Layer 8 of a small transformer language model trained on English Wikipedia (13 layers, counted from 0, width 96).
A neuron's activation on a vector x is GELU(weights . x + bias), where the dot is the dot product.

Input weights of the MLP neurons that the questions are about. A number n stands for n times 0.011.
n36 (bias -0.066): -25 -52 -13 5 8 44 -20 -16 -24 -51 11 -29 -1 28 22 11 -21 3 -1 -66 21 -21 6 6 4 18 -14 24 6 -15 -13 35 7 -12 -1 -32 -21 -4 -11 13 45 -8 1 19 -54 10 -30 -8 -7 -24 -10 -24 19 13 33 -24 4 -11 -26 -15 52 68 3 -37 24 -38 51 39 -16 10 15 -7 -16 21 0 -24 12 -22 -8 10 -4 3 -15 0 31 7 14 -12 12 -6 22 34 24 33 7 -5
n48 (bias -0.020): -5 -2 -21 27 -7 -7 15 -19 24 5 -33 10 -36 -33 25 -7 12 -12 -8 40 -1 61 -49 5 14 -34 8 19 -9 -5 -6 -11 -17 -13 14 57 -44 41 -32 13 21 18 11 -14 0 -30 -13 29 9 -14 -5 -3 -6 -14 11 37 -25 -13 11 -17 -10 35 -7 -21 -16 -3 -9 10 24 39 9 10 -22 -25 -12 23 -11 28 -32 4 0 -27 9 -6 6 16 1 -20 -13 -10 56 43 -16 27 -11 -30
n58 (bias -0.045): 2 -21 -39 -24 35 7 -12 -29 41 11 8 -19 32 18 24 -15 -15 4 -41 5 -24 4 3 2 26 -26 20 -10 -15 19 27 46 -8 -22 -60 8 12 13 13 -52 24 3 -4 -5 7 -2 -25 -23 16 9 25 22 -38 3 -5 -23 -38 90 -11 -16 21 21 27 6 14 -15 32 15 -24 24 46 -22 -61 -27 -19 -13 17 8 -19 25 10 14 -31 32 -21 -48 -15 -28 45 16 -3 2 -20 16 -11 20
n63 (bias -0.035): -10 -22 3 -8 4 8 6 -23 -31 -6 11 13 19 -5 -25 -37 -24 -20 -34 27 13 -9 -38 14 -26 37 -22 33 31 -22 21 -12 -25 -4 13 16 -10 -10 5 -25 -18 12 -30 7 50 8 16 7 17 -14 -14 -10 -24 59 -14 -14 1 -7 -29 -7 23 18 -6 1 -4 13 -15 -5 -13 10 26 16 21 27 30 -27 46 -15 -1 -31 -22 -30 -5 2 -19 -38 16 11 -12 38 5 36 1 5 3 -12
n123 (bias -0.059): 6 -5 11 27 -31 -7 -6 33 35 5 -6 52 -10 16 -9 -1 -27 -9 -25 -10 -44 -77 -20 12 -32 24 9 16 -27 23 78 -8 3 20 10 6 -9 4 3 -16 24 19 -3 -24 -22 -17 -51 18 -48 -7 -14 -7 29 -6 -11 29 15 9 -15 -12 22 1 26 -14 10 5 18 12 -30 -11 44 23 0 13 -45 -6 39 -1 -32 40 -11 62 -29 -5 1 -45 -16 5 29 -3 41 -25 13 2 -25 -8
n143 (bias -0.019): 14 25 -31 15 2 17 -2 6 3 8 6 -19 14 25 24 40 -7 -7 -37 -12 -6 -20 -24 -16 30 -20 -9 25 -11 -46 -3 -8 -17 -21 -24 11 -25 -27 -12 22 23 7 -13 -15 16 -42 9 35 16 -8 37 -24 35 -16 -18 -21 4 -36 6 24 26 38 -28 12 -25 14 3 -31 12 22 -25 36 -20 5 -31 -60 6 50 8 1 10 34 -3 30 23 33 -37 -37 12 53 25 -16 -10 9 10 -16
n189 (bias -0.047): 49 2 4 -30 31 7 -12 30 7 -6 -39 4 11 17 2 8 18 5 -40 39 13 -12 -40 -37 -30 16 33 35 -47 40 32 22 -20 4 22 -14 19 6 -12 14 -22 12 -15 22 -38 34 -26 -7 -31 0 -35 25 -23 5 -26 34 -5 -4 -34 -29 12 18 -13 23 -41 12 53 4 43 -33 34 -7 -22 -14 11 22 -15 16 -7 28 -14 38 -23 -10 -55 50 -57 21 -7 4 -1 18 -8 -22 -20 31
n191 (bias -0.038): -20 15 8 15 -29 22 23 50 -10 -40 -51 12 -1 3 -23 -21 1 13 -12 7 18 -9 15 29 -4 -17 10 39 11 13 1 -26 -8 43 43 -1 1 51 12 33 -18 53 -7 6 -36 -41 -17 3 -13 -12 -52 25 3 -34 -24 -10 22 -31 3 -6 -1 15 -45 -21 49 11 28 10 -5 -1 -35 6 -9 5 6 46 -19 5 -37 -45 -22 26 34 -34 40 18 22 -49 -13 4 5 -8 -25 -19 -8 -1
n209 (bias -0.041): 1 -12 2 9 -39 -14 6 33 24 -40 -5 -6 3 13 -13 -28 -1 -39 -11 -19 42 17 -17 52 27 -22 40 36 -6 -16 -44 29 -12 -7 -13 45 5 37 -5 -10 14 4 26 19 14 0 2 7 -15 29 2 -6 -47 -60 16 25 -36 4 -19 -24 0 28 -21 -34 -18 -20 -21 7 -18 -19 -14 -27 8 25 -24 -6 28 -8 23 42 7 -26 9 7 -10 -21 -19 24 21 -21 25 -42 39 27 -2 32
n218 (bias -0.051): -25 11 35 27 -6 13 32 28 -27 -47 29 -24 -10 -23 6 1 20 11 -42 4 -4 17 -49 -33 -24 10 9 3 -12 25 -4 13 24 26 23 -32 42 -10 22 24 -10 -2 8 -26 -24 -43 10 21 10 8 1 -26 -1 -17 -8 13 11 28 8 10 5 -7 25 -16 -21 14 16 10 -27 -4 -6 1 1 36 34 -18 5 56 31 13 -41 64 -7 -11 -17 -44 -24 -5 1 13 -23 -13 -49 2 18 -49
n246 (bias -0.055): -16 -10 8 11 -4 14 -6 -2 19 -18 -51 -52 5 6 -42 14 -12 36 2 13 3 15 17 -19 -63 -16 -16 28 -12 -5 36 18 16 -30 1 -21 41 -45 -44 41 66 26 -6 24 -19 16 -11 23 -11 35 -21 14 47 5 -8 -18 32 -3 -10 -17 31 -19 -36 -1 34 45 47 20 1 -14 12 -11 -18 -57 1 -24 -2 -21 -28 16 -2 -24 22 -37 -17 19 46 -17 -21 78 -1 28 -1 -8 -22 -9
n266 (bias -0.036): 19 11 40 -46 -19 -5 -21 -9 6 5 16 -24 -18 -14 -10 39 -14 40 -17 4 -4 26 15 18 23 -10 35 -28 4 -7 20 -13 22 7 11 91 -33 -58 -22 13 9 15 1 -11 -4 -2 28 15 -38 30 8 -45 -14 -55 -13 7 15 -12 9 -9 -18 30 -25 -9 10 4 21 -28 -8 -22 0 -7 3 -18 15 -26 -9 -35 -26 14 6 9 -21 -11 -14 -8 -5 11 53 16 -10 24 -6 54 6 -5
n322 (bias -0.037): 20 -45 -13 -20 24 29 2 33 8 19 -42 7 -8 13 25 38 19 1 16 -28 -14 -30 -8 -1 -19 -23 -13 -9 -28 21 34 -15 -29 -1 22 31 -46 35 36 1 14 41 -47 13 -26 19 19 -3 -33 -5 16 -30 47 -5 12 26 14 20 -9 -17 -8 31 20 16 20 7 -44 -27 -42 -4 46 -62 7 -15 12 -21 -44 -6 -9 -1 -25 5 19 15 -26 30 8 12 -9 -16 17 37 -29 8 16 -2
n358 (bias -0.044): 42 6 12 60 -22 18 -23 5 9 31 13 19 -9 26 -53 23 36 5 -37 -29 -9 12 -18 25 38 14 13 2 -5 -9 -6 -15 -35 34 -51 -26 -25 -26 -69 -6 -9 12 -5 -1 7 35 -10 4 -10 -59 -6 23 26 28 33 1 20 16 -5 15 20 -57 -39 5 57 19 -34 -7 3 -37 -3 5 -4 -5 -8 -17 51 3 24 18 3 -5 -4 28 5 18 10 -13 6 7 -12 2 -30 -43 -35 33
n359 (bias -0.050): 11 15 -34 -21 -7 -27 43 -36 -16 32 -13 16 -33 13 -16 13 -19 -55 -12 -3 32 -13 1 -6 25 1 -27 17 -47 7 15 -46 -14 -14 -9 -12 -9 34 -3 -2 -3 25 5 -16 44 27 -18 1 -48 19 -9 34 39 1 12 6 1 56 43 -4 8 -22 1 -45 -4 21 -15 16 34 -24 -1 -18 -17 -16 6 25 23 -6 -1 -10 21 5 -24 -6 15 17 16 5 -5 20 -14 2 5 5 -26 9
n361 (bias -0.043): 1 -8 -19 -13 17 -12 31 -12 -4 -18 -10 14 18 7 28 19 -27 -12 23 -12 -39 -25 27 0 24 29 -9 11 -6 22 -55 -3 23 -38 11 40 7 23 -5 5 25 -6 2 7 17 47 18 -49 1 1 -25 -7 2 11 -10 -27 -11 17 37 -8 22 8 -5 -22 41 20 -42 13 -15 -37 -24 14 -19 9 6 26 -2 9 -20 38 -27 33 -13 -2 -8 -11 -27 -9 -18 -12 -13 -5 8 2 0 15
n380 (bias -0.037): -6 -15 -27 -4 -11 26 -6 39 12 25 -19 0 5 23 14 -22 -18 10 -24 14 1 28 20 1 -23 -9 -12 5 -15 -8 -2 25 -7 -1 1 -20 -6 4 31 10 29 -1 22 -23 10 10 20 -34 1 -24 -2 -17 -8 0 30 6 11 -25 -34 -12 -14 -30 0 -18 29 -33 -25 22 19 20 22 -21 -30 26 7 18 2 13 -17 19 -58 -38 25 26 -2 17 -31 -18 -38 44 -12 24 9 -1 24 1
n422 (bias -0.028): -5 -18 -27 -7 6 -20 40 -4 -8 -17 -11 -37 0 -11 1 5 21 -24 -30 1 -22 -21 -15 -6 14 19 -38 -9 -11 23 6 -21 -35 -19 10 1 26 1 5 16 5 5 36 49 -31 8 -29 33 -8 14 -25 -34 44 24 -17 7 -14 28 13 21 -3 5 -25 8 27 -17 -50 11 4 -38 24 25 6 -23 -23 7 44 27 14 31 -16 16 6 -39 -20 -1 25 0 -5 20 11 39 -10 17 -31 -1
n454 (bias -0.044): -3 -20 21 19 -5 -19 4 -14 -3 4 -18 -1 -6 60 -21 -7 -14 43 29 24 -2 13 -18 34 22 -34 -9 48 20 -26 11 -12 37 -19 -20 -12 49 -43 -28 -5 34 11 4 -26 54 -7 -17 15 26 -32 52 8 -33 -22 -4 -4 -4 15 -16 -57 13 -35 -3 -15 30 -9 13 -4 -5 18 -32 -12 -2 -9 23 7 25 -5 11 -39 14 -16 -47 20 53 -1 -22 -10 13 -6 -31 -36 -17 6 -43 8
n462 (bias -0.040): 31 -52 54 14 14 -7 -2 8 -29 17 -16 -23 -32 13 3 21 -37 -3 29 -22 -22 -5 38 17 23 -35 22 4 7 -18 2 14 -9 30 -39 2 2 36 -42 14 0 28 5 -14 27 1 2 -1 13 -18 -16 45 9 48 -18 -7 -32 37 7 -7 10 13 -3 -50 37 -28 40 -2 -17 -35 -3 11 -3 -55 10 -34 -6 -41 -26 -5 -16 -4 -23 16 19 -41 13 -55 9 -6 27 32 11 37 24 -4
n496 (bias -0.051): 3 37 -31 -15 42 -2 1 14 -28 -36 -32 26 9 7 8 -15 -35 -1 -20 28 1 4 10 -33 13 -8 47 -2 -6 18 -15 -3 -21 14 44 13 7 17 -35 -44 -31 35 37 -5 14 -9 -11 -37 1 14 25 20 -2 21 -27 16 -6 18 17 -29 9 22 9 -45 16 -6 -22 6 17 -24 24 -4 -16 29 33 -1 -16 12 0 -9 -51 -11 9 -5 -39 -60 9 -6 48 -1 -5 -10 36 41 -8 16
n506 (bias -0.054): -22 23 -25 2 6 -5 28 -1 3 14 29 34 8 42 -10 -4 -13 -7 19 15 23 -27 -17 31 7 -56 6 42 8 -13 -21 -4 -8 -15 -33 -20 -20 -26 -26 19 -10 22 -49 -15 20 21 24 -14 -5 -27 -6 7 -30 18 -34 -22 10 -15 13 -18 53 10 0 -36 -15 56 26 -19 17 -29 -5 -24 -5 36 39 -23 -2 31 -11 -10 -11 -7 0 20 -15 -1 -31 27 44 17 -26 11 -23 -9 26 -17

Each question shows a token from some text and the vector x that enters the MLP there. A number n stands for n times 0.04.

" Mar": -36 19 -48 14 -26 -24 -5 -14 0 23 23 -14 20 40 -17 2 -32 15 45 -15 14 -16 16 -32 -20 10 0 -16 4 9 16 36 46 28 -17 8 4 38 5 14 -43 -15 16 -60 22 1 16 16 -20 23 -4 -33 -26 -9 6 -2 -5 21 -12 6 -12 18 -10 8 -8 -10 -39 -14 -4 -1 -83 42 17 -2 0 32 -43 -11 -23 6 49 12 17 -2 -41 32 35 -3 7 13 -9 -8 41 -5 28 -42
Which three neurons fire most, strongest first? n361, n266, n359

"n": -28 21 -35 13 0 -1 -3 -13 -5 14 -12 20 0 23 -32 -20 -10 -11 46 -38 27 0 -7 -19 -23 24 25 -19 34 -30 45 69 35 22 -4 -8 -4 5 4 -34 -25 -44 0 -33 23 -16 -19 23 -12 8 26 -62 -46 20 19 24 -10 1 -4 8 -21 24 -22 60 14 -40 16 -9 -39 6 -49 10 19 9 1 34 -30 8 10 14 28 -5 -5 8 -20 14 31 -6 -7 -27 15 -16 49 21 3 -37
Which three neurons fire most, strongest first? n209, n36, n454

" m": -23 25 -27 14 18 -29 -20 -13 2 12 23 0 8 28 -9 3 -28 -13 41 -9 23 4 26 -41 -23 -4 -4 -46 0 -8 28 11 37 8 -27 -27 -22 36 43 8 -57 6 31 -75 22 9 -15 -11 -36 -18 29 -56 -27 4 -12 -3 0 13 -10 8 -5 15 -8 38 24 23 0 -10 -16 10 -35 36 32 -33 15 40 -31 11 -12 28 32 20 42 17 -22 3 23 0 -5 -13 13 -5 22 -30 -37 -27
Which neuron lights up most? n359

"les": -24 -2 -25 5 6 9 15 -10 1 31 8 -16 9 -5 -60 -18 -4 -34 25 -7 22 8 35 -29 -28 11 -10 -23 20 17 17 57 9 14 -40 -32 45 17 25 -12 -65 -29 0 -34 -5 22 -11 32 -42 38 8 -21 -33 28 -16 12 -10 -8 13 -23 -28 16 -12 57 3 -22 6 0 19 -2 -47 35 32 0 4 30 -38 4 28 11 25 3 26 -20 -39 -2 13 23 -22 -15 -30 16 59 -8 -14 10
The two highest activations, in order: n189, n422

"igh": -14 8 -8 7 -15 -26 -3 23 -6 25 26 12 -12 16 -36 11 5 -31 3 15 16 -3 22 -56 -8 39 23 -39 5 -12 -2 -13 7 -3 -60 -40 30 45 -4 -9 -45 -31 -16 -52 35 -8 0 1 -14 11 15 -57 -28 36 -4 29 6 7 14 -4 38 8 -5 53 31 21 -4 -13 -2 18 -52 34 44 -11 12 17 -44 -28 -13 5 6 -6 35 15 -51 25 22 9 -12 -14 8 11 16 18 -10 -22
The two highest activations, in order: n63, n358

"f": -25 29 -40 11 -42 -17 -21 -28 -11 15 28 -4 27 11 -38 -4 39 -29 18 -16 15 -24 41 -38 -3 -2 33 -25 31 5 29 57 31 -18 -30 -11 28 31 13 -5 -47 -33 -3 12 13 0 -7 19 9 7 18 -45 -49 26 -19 6 -5 -5 32 2 3 31 6 45 1 8 -30 15 4 -1 -44 -8 6 0 -33 18 -43 27 -2 23 36 -12 28 11 -51 19 42 -8 -5 -26 -20 -17 -9 -1 -7 10
Which neuron lights up most? n58

" that": 2 5 -50 32 -13 -15 -36 -35 -16 4 30 -8 8 55 -41 -22 -11 -36 40 -33 20 -1 36 -26 -6 23 -24 -13 15 32 27 52 38 -6 -36 -25 2 23 12 -2 -45 -5 -13 -21 5 -7 -26 14 0 29 23 -48 -20 9 14 6 -13 -16 17 -27 15 9 -25 51 6 -10 22 -11 -5 2 -41 11 26 -18 16 40 -51 7 6 32 18 -10 38 12 -25 20 21 4 4 -35 15 11 17 1 -20 -23
Which neuron lights up most? n36

"ust": -13 2 -50 1 19 13 -16 -18 -23 34 7 -7 6 26 -22 -3 -11 4 43 11 22 8 34 -19 -15 14 -3 -30 5 22 -10 22 6 30 -52 -27 14 37 28 -7 -77 -19 26 -16 17 -3 12 6 -44 -4 -21 -12 -31 24 22 33 2 -11 9 8 -12 -7 -4 44 12 -27 5 -7 16 -1 -86 21 -2 -14 8 29 -35 -22 -28 -4 47 5 33 -9 -13 25 2 41 -49 17 -10 8 38 6 -10 -31
The most active neuron and its activation: n359, at about 1.3

"7": -17 25 -33 17 -4 -5 -19 11 2 -12 5 -19 4 -8 -60 -8 -8 -3 40 -26 4 20 23 -15 -9 -1 -35 -16 12 0 4 53 39 -5 -26 -8 8 2 12 12 -48 -8 18 -42 54 36 -3 30 -19 2 9 -40 -70 20 -14 29 -15 -20 6 -7 11 -2 -18 62 -6 -12 4 4 16 3 -56 26 -4 12 2 47 -66 -14 -23 14 37 -4 19 16 -8 25 32 -10 -17 11 3 8 36 22 -10 -43
Which neuron lights up most? n380

" in": -10 -4 -55 12 0 -22 -17 21 -34 -13 4 -11 24 28 -35 -8 -37 -32 53 -13 8 -1 32 -18 8 16 -7 -35 6 5 37 45 28 -4 -30 -30 -3 29 4 -21 -44 -7 -15 -37 20 -12 -13 23 -43 7 29 -62 -14 45 25 3 -21 1 21 -27 3 41 -21 40 8 -25 -23 26 -4 36 -12 9 22 4 24 16 -23 5 3 39 7 -16 20 3 -37 48 26 1 -2 -4 -21 14 10 4 -10 -20
Which neuron lights up most? n36

" N": -33 12 -25 26 -5 -21 -15 -16 -7 39 0 -11 21 25 -33 20 -22 -12 68 -21 15 -13 36 -14 -9 13 -9 -37 13 18 11 35 47 17 -16 -16 10 38 4 -18 -50 6 21 -33 8 -6 -14 11 -37 6 -1 -42 17 7 20 -39 -8 2 -8 16 -3 20 -19 27 13 -36 -39 -39 -6 3 -54 28 19 -11 4 77 -30 -7 -12 20 24 18 5 20 -42 17 15 -2 -9 -7 17 -21 21 16 -1 -22
The most active neuron and its activation: n361, at about 2.2

"0": -17 8 -29 33 -18 -15 -15 8 5 -4 20 3 -5 -9 -59 0 -12 4 14 -22 23 21 -13 -3 6 9 -22 -20 21 12 4 42 47 1 -28 -36 5 9 41 2 -51 18 -7 -45 44 22 -23 37 -40 7 -4 -60 -51 15 -14 51 -6 -12 7 -8 16 24 -10 58 0 -20 -25 -1 7 16 -50 27 13 8 6 35 -63 -1 -28 22 46 -20 18 16 -3 15 20 -4 10 -6 0 -14 19 24 -19 -31
Which neuron lights up most? n209

":": -16 33 -46 11 -25 0 -1 -9 -20 8 1 -15 11 -8 -41 -23 -7 -28 34 6 -15 -38 33 -20 1 7 -16 -42 -13 24 25 73 42 12 -17 -30 10 51 13 -3 -56 12 -18 -39 12 -2 -24 30 -31 29 26 -41 -26 14 6 25 7 2 -1 -31 38 26 -12 46 11 10 -12 -22 -25 11 -22 19 34 0 10 48 -42 0 -18 21 24 13 23 4 -23 37 26 -2 -30 -19 -6 0 -2 1 -8 -18
Which neuron lights up most? n322

" to": -4 18 -53 26 -5 -3 -33 2 -22 -5 34 -7 26 17 -43 -20 -28 -18 19 -6 18 9 31 -22 -12 29 -16 -46 39 4 47 54 51 -16 -35 23 -15 30 -3 9 -60 -14 3 -12 6 -8 -35 5 -18 0 26 -52 -24 28 17 -17 -8 -19 23 -14 4 12 -16 28 20 -5 4 -4 -28 0 -20 26 -1 11 18 17 -62 4 -2 29 29 28 27 22 -37 15 28 -4 -6 -22 21 -11 22 3 -14 -36
Which neuron lights up most? n36

"x": -22 -11 19 3 7 26 -15 15 -28 12 16 -2 8 16 -29 -3 -5 -21 25 -3 10 16 -4 -51 -15 32 11 -17 1 -14 27 15 14 -4 -36 -48 38 30 1 -17 -24 -1 -16 -44 0 -18 -14 28 -52 6 -3 -43 -64 19 26 48 5 -11 -3 -10 19 43 8 39 19 -18 13 -17 -16 -15 -16 47 14 -4 -11 61 -35 -1 32 9 10 -20 14 10 -38 45 14 1 -24 -1 -21 26 40 -11 -4 -48
The most active neuron and its activation: n189, at about 3.3

"rit": 4 14 -11 6 14 -15 -17 -3 -15 -9 12 6 19 15 -52 29 -8 1 33 20 7 -26 12 -40 -18 -18 -7 -20 25 1 21 57 16 -26 -10 -15 18 42 -11 -8 -63 -17 15 -16 15 -13 -32 -30 3 -26 -9 -23 -23 17 -11 13 10 -20 9 -13 39 11 -33 51 26 -6 13 -5 -18 15 -38 58 33 -39 -11 17 -46 -10 -12 9 23 10 50 28 -41 21 46 -1 0 -9 -15 10 37 -34 22 -35
The most active neuron and its activation: n246, at about 1.7

" p": -10 31 -47 37 -10 -62 -20 -18 -20 -7 24 -5 13 18 -22 -2 -7 -18 34 -13 37 -42 19 -31 -22 -22 16 -27 3 5 27 51 60 -14 -36 7 13 31 12 7 -42 -11 12 -21 9 -12 -2 19 1 1 34 -54 -23 33 -27 -24 -31 10 27 -20 -17 22 -4 42 28 5 21 -2 -6 3 -5 35 38 -41 1 23 -50 -4 -2 20 25 3 -4 34 -18 39 22 -10 -4 1 -2 -12 -6 -4 -24 -8
Which neuron lights up most? n58

"ound": -9 28 8 -2 0 -1 -34 34 -31 27 0 11 6 -20 -30 0 -18 -33 34 13 17 6 -4 -38 -26 25 13 -52 25 1 23 45 24 -16 -34 6 5 45 11 2 -53 -47 -17 -25 29 -5 -29 -10 -7 5 13 -19 -18 25 27 53 21 -21 27 -13 24 18 -12 49 16 3 -18 -15 -29 28 -58 27 22 -5 -6 28 -18 -12 -25 30 -4 -24 25 11 -21 1 32 -22 -8 -6 -26 -20 37 6 26 -46
Which neuron lights up most? n63

" She": 5 27 -28 42 -22 -9 -18 0 -3 22 34 -13 26 33 -32 -25 -31 2 34 -8 -5 -24 59 -40 -23 1 17 -18 5 8 1 50 44 -5 -31 -22 23 47 0 20 -34 -46 21 -58 3 -6 -20 18 -17 32 5 -60 -26 -10 16 13 -8 -17 -1 -7 3 20 -11 29 -3 -6 -25 -11 16 -2 -38 5 -3 -13 -14 39 -55 -15 21 25 22 7 29 14 -23 35 9 -7 13 -25 -7 18 20 15 -13 -16
The two highest activations, in order: n209, n380

" d": -8 23 -29 46 -6 -9 -17 -36 -18 18 -7 -17 15 24 -9 -30 -22 -25 35 -11 17 -16 21 -34 -19 -1 2 -35 -18 36 31 29 57 -11 8 -33 20 34 42 5 -47 -13 24 -25 -13 -27 -23 6 -25 -2 -13 -44 -34 14 4 -13 4 15 27 -27 8 21 -8 42 43 7 10 -14 -10 -8 -12 40 30 -28 14 42 -49 16 16 32 39 -3 13 19 -38 21 -1 -12 -9 -10 1 7 -2 11 -29 -49
Which three neurons fire most, strongest first? n218, n422, n189

"ul": -40 28 -32 11 -18 -32 19 4 0 25 15 -1 14 16 -26 6 -27 -31 8 -17 38 -15 30 -58 -13 17 38 -24 32 24 14 45 30 -42 -6 -21 29 42 -4 -22 -38 -26 7 -3 -6 -17 -26 10 -10 -43 16 -34 -47 12 0 16 11 6 -6 -7 39 17 21 33 18 -15 -3 -15 -40 28 -27 48 -1 11 -25 1 -42 1 3 26 -17 -10 26 28 -31 46 8 -11 -21 4 -12 7 32 14 1 -26
The two highest activations, in order: n380, n36

"on": -20 -2 16 4 4 -15 -6 -21 -1 26 -18 -2 -6 33 -5 -5 -2 -33 35 2 -7 6 33 -31 -10 30 19 -39 41 57 -1 19 6 7 -20 -5 10 20 -1 -4 -14 -9 18 -35 25 -14 -43 56 -53 1 -17 -60 -67 17 23 34 -11 -7 11 0 -21 42 -2 59 9 -34 -8 -11 1 18 -21 4 31 -5 2 43 -27 -25 8 25 34 -18 11 -31 -9 31 -5 -6 -15 -6 -30 -11 35 -5 0 -43
Which neuron lights up most? n48

"gr": -32 32 -22 0 5 10 -37 -7 -35 10 41 -17 0 -16 -26 -6 19 -51 27 21 -17 -9 11 -41 -4 17 38 -31 25 25 26 43 16 -8 2 -25 29 38 11 16 -4 -37 -10 -49 10 12 -5 -15 -22 16 10 -62 -24 -12 23 44 -6 14 -2 12 19 9 -8 26 24 6 -29 -7 -37 -1 -40 22 40 0 -14 38 -3 -24 -8 36 15 -11 16 7 -47 25 48 -15 -17 -16 -3 4 29 -25 25 -36
Which three neurons fire most, strongest first? n218, n361, n422

" pl": -26 21 -22 24 17 -21 -41 -9 -18 -32 13 -12 23 4 -17 13 -17 -53 45 10 49 -31 17 -40 8 25 13 -31 15 22 17 49 11 -5 -4 -25 17 21 32 14 -50 -34 23 -44 -4 38 -13 4 -17 -12 13 -65 -31 35 -5 22 -11 5 -13 24 -1 13 -25 1 18 -9 -15 5 -32 9 -47 8 23 -16 -6 24 -43 -10 11 8 7 23 45 26 -18 43 24 2 -17 -10 0 -2 31 3 15 -17
The most active neuron and its activation: n36, at about 1.2

"v": -32 -26 -31 -25 -8 -23 -12 -6 -15 1 36 9 -8 5 -14 9 -12 -1 31 -21 23 -7 -8 -41 23 2 -5 -19 13 6 59 43 48 1 -22 -33 -19 32 20 -6 -42 -8 -3 -25 -1 -22 15 -4 -9 -35 4 -23 -24 11 5 32 7 -30 7 -33 -21 43 -7 44 2 4 30 -23 -35 -11 -24 17 -2 31 -3 59 -61 32 13 16 35 -10 -2 42 -10 54 28 -16 -8 -7 26 1 23 -5 0 -42
The most active neuron and its activation: n36, at about 1.8

"y": 19 1 -19 19 -10 -21 -23 -19 -5 6 21 22 3 14 -9 -4 -34 -13 20 -29 11 -18 46 -38 -5 15 13 -22 2 11 10 50 35 -18 -19 -40 14 59 25 -30 -53 -22 2 -20 -23 -56 -3 39 -33 -15 -10 -37 -6 7 -7 21 -11 -19 21 -22 -1 11 0 32 30 15 -2 -32 -15 15 -26 34 28 -26 0 35 -26 -20 20 15 60 19 43 9 -19 40 29 -26 7 -21 -9 -11 26 0 -19 -11
Which neuron lights up most? n191

"ac": -28 34 -37 -5 0 -18 -4 -23 -19 42 11 -14 21 6 -32 18 1 -40 29 30 -6 5 21 -56 -36 -12 10 -47 25 2 4 -14 34 7 -15 -23 38 9 -18 -16 -32 -12 28 -32 6 20 -4 -11 -30 10 -3 -51 -6 5 16 42 -14 3 -24 -15 1 1 4 32 29 -17 3 -7 1 31 -60 47 57 -7 10 18 -24 -1 -10 -3 28 -3 47 33 -37 28 34 -13 -18 19 -3 15 35 -18 -5 -38
The two highest activations, in order: n246, n380

" S": -23 18 -12 8 0 -6 -3 -22 -26 31 23 -9 12 31 -45 6 -17 -18 29 -6 24 -5 31 -19 -22 3 -20 -23 1 -8 -19 24 41 2 -4 -25 10 32 13 -3 -69 8 15 -56 7 15 -14 7 -48 -19 -1 -50 -13 9 26 -6 -7 2 -15 4 -7 11 -14 34 16 5 -10 -43 6 29 -18 37 47 12 -6 83 -47 -2 -22 10 9 20 41 21 -31 16 54 -13 -6 0 -7 -18 22 -10 -7 -23
The most active neuron and its activation: n191, at about 1.6

"st": -20 8 -58 -2 -6 2 -24 -5 3 -8 8 -2 25 6 -37 1 4 -28 28 -12 23 14 8 -14 -20 24 -14 -25 -5 4 34 20 51 10 -27 -24 7 10 16 1 -48 -33 27 -15 -2 -1 -31 7 -46 5 2 -40 -44 11 23 1 5 2 38 12 43 29 -16 48 30 -6 -14 -34 -18 -21 -26 18 7 8 -23 27 -40 4 -20 39 32 14 22 15 -60 35 52 0 -4 -22 -10 13 40 20 3 -28
Which three neurons fire most, strongest first? n422, n36, n361

"any": 2 10 -13 -1 23 -14 -52 -13 -8 23 30 9 2 38 -27 -6 -11 17 33 -38 19 11 40 -31 7 30 -1 -28 1 4 12 46 34 8 -38 -32 -5 28 3 0 -35 -25 22 -66 27 1 -13 19 -48 -1 13 -66 -9 6 10 3 -9 -16 8 -7 34 -13 -18 25 28 19 8 -4 8 -3 -79 16 20 -15 3 16 -40 -20 -9 12 49 7 24 16 -36 -3 20 -5 20 14 -7 13 28 -9 -24 -27
Which three neurons fire most, strongest first? n358, n266, n462

"ay": 11 -1 -10 27 17 -10 -15 0 5 21 0 23 -11 38 -31 1 -35 -37 6 -26 19 2 20 -41 -2 11 11 -29 7 12 16 71 29 10 -13 -42 5 34 6 -25 -53 -8 13 -31 -7 -30 -8 16 -27 -28 0 -15 -11 17 4 31 -3 -41 17 -21 9 17 -4 44 24 5 -15 -41 -30 9 -46 45 32 -1 -1 43 -41 -8 -2 12 13 19 41 -19 -7 29 54 -20 -21 -25 -9 -18 51 9 -11 -29
The two highest activations, in order: n191, n123

"id": -11 24 -19 41 -6 -9 -31 -12 -8 0 24 13 1 31 -13 6 -31 -19 23 -38 18 -1 12 -35 11 16 35 -20 26 19 3 42 26 -15 -25 -51 26 34 0 -32 -68 -17 -10 -27 9 -55 -2 29 0 -46 0 -11 -18 17 13 9 -1 -22 25 -16 9 15 -5 42 24 -2 -6 -4 -51 13 -24 36 37 -3 -8 42 -37 -16 10 16 39 -3 28 1 -38 44 14 11 -29 -33 13 1 26 5 -9 -26
The most active neuron and its activation: n358, at about 0.12

"ang": 6 25 -12 10 -6 -26 12 -11 26 40 36 -9 -2 -7 -54 46 -33 -22 8 25 19 3 4 -25 15 9 14 -13 23 11 2 42 11 -9 -14 -23 44 28 -15 -10 -47 -47 1 -27 15 19 -20 -7 -9 -4 -4 -50 -7 25 3 17 27 -22 -1 -23 -1 9 8 54 34 22 1 -16 -5 34 -66 19 18 -12 -1 22 -50 -5 -31 -40 46 -3 20 7 -56 13 18 5 12 -29 -15 14 29 -13 -21 -30
Which neuron lights up most? n506

"el": -29 27 -19 25 4 -7 36 11 -6 19 3 -18 16 -9 -32 -6 -22 -35 36 32 39 -8 41 -45 -29 15 14 -8 20 21 30 53 14 -20 -4 -36 37 33 2 -26 -32 -44 -13 -23 -5 19 -19 9 10 -10 -13 -66 -19 41 26 13 -31 -15 11 -18 -27 -18 19 54 11 -2 15 1 -23 24 -46 36 -3 -7 0 1 -17 7 -27 21 26 3 11 5 -37 13 21 -8 0 -13 -39 -2 53 -10 -14 -12
The two highest activations, in order: n246, n380

"re": -42 15 -8 6 2 9 -19 -23 -1 15 27 -7 2 21 -46 32 -4 -4 12 6 -2 -21 61 -54 0 -1 21 -70 12 -10 11 63 16 -37 -19 -25 52 45 -4 4 -45 -21 28 -33 10 -25 -36 1 -18 -18 19 -3 -21 10 5 39 -20 -13 12 -4 11 21 -8 33 25 14 -3 -8 -18 24 13 26 23 -18 8 7 -56 -18 -14 26 23 -8 24 24 -45 14 10 -6 -21 -1 -24 26 34 -13 -22 -13
The most active neuron and its activation: n58, at about 1.9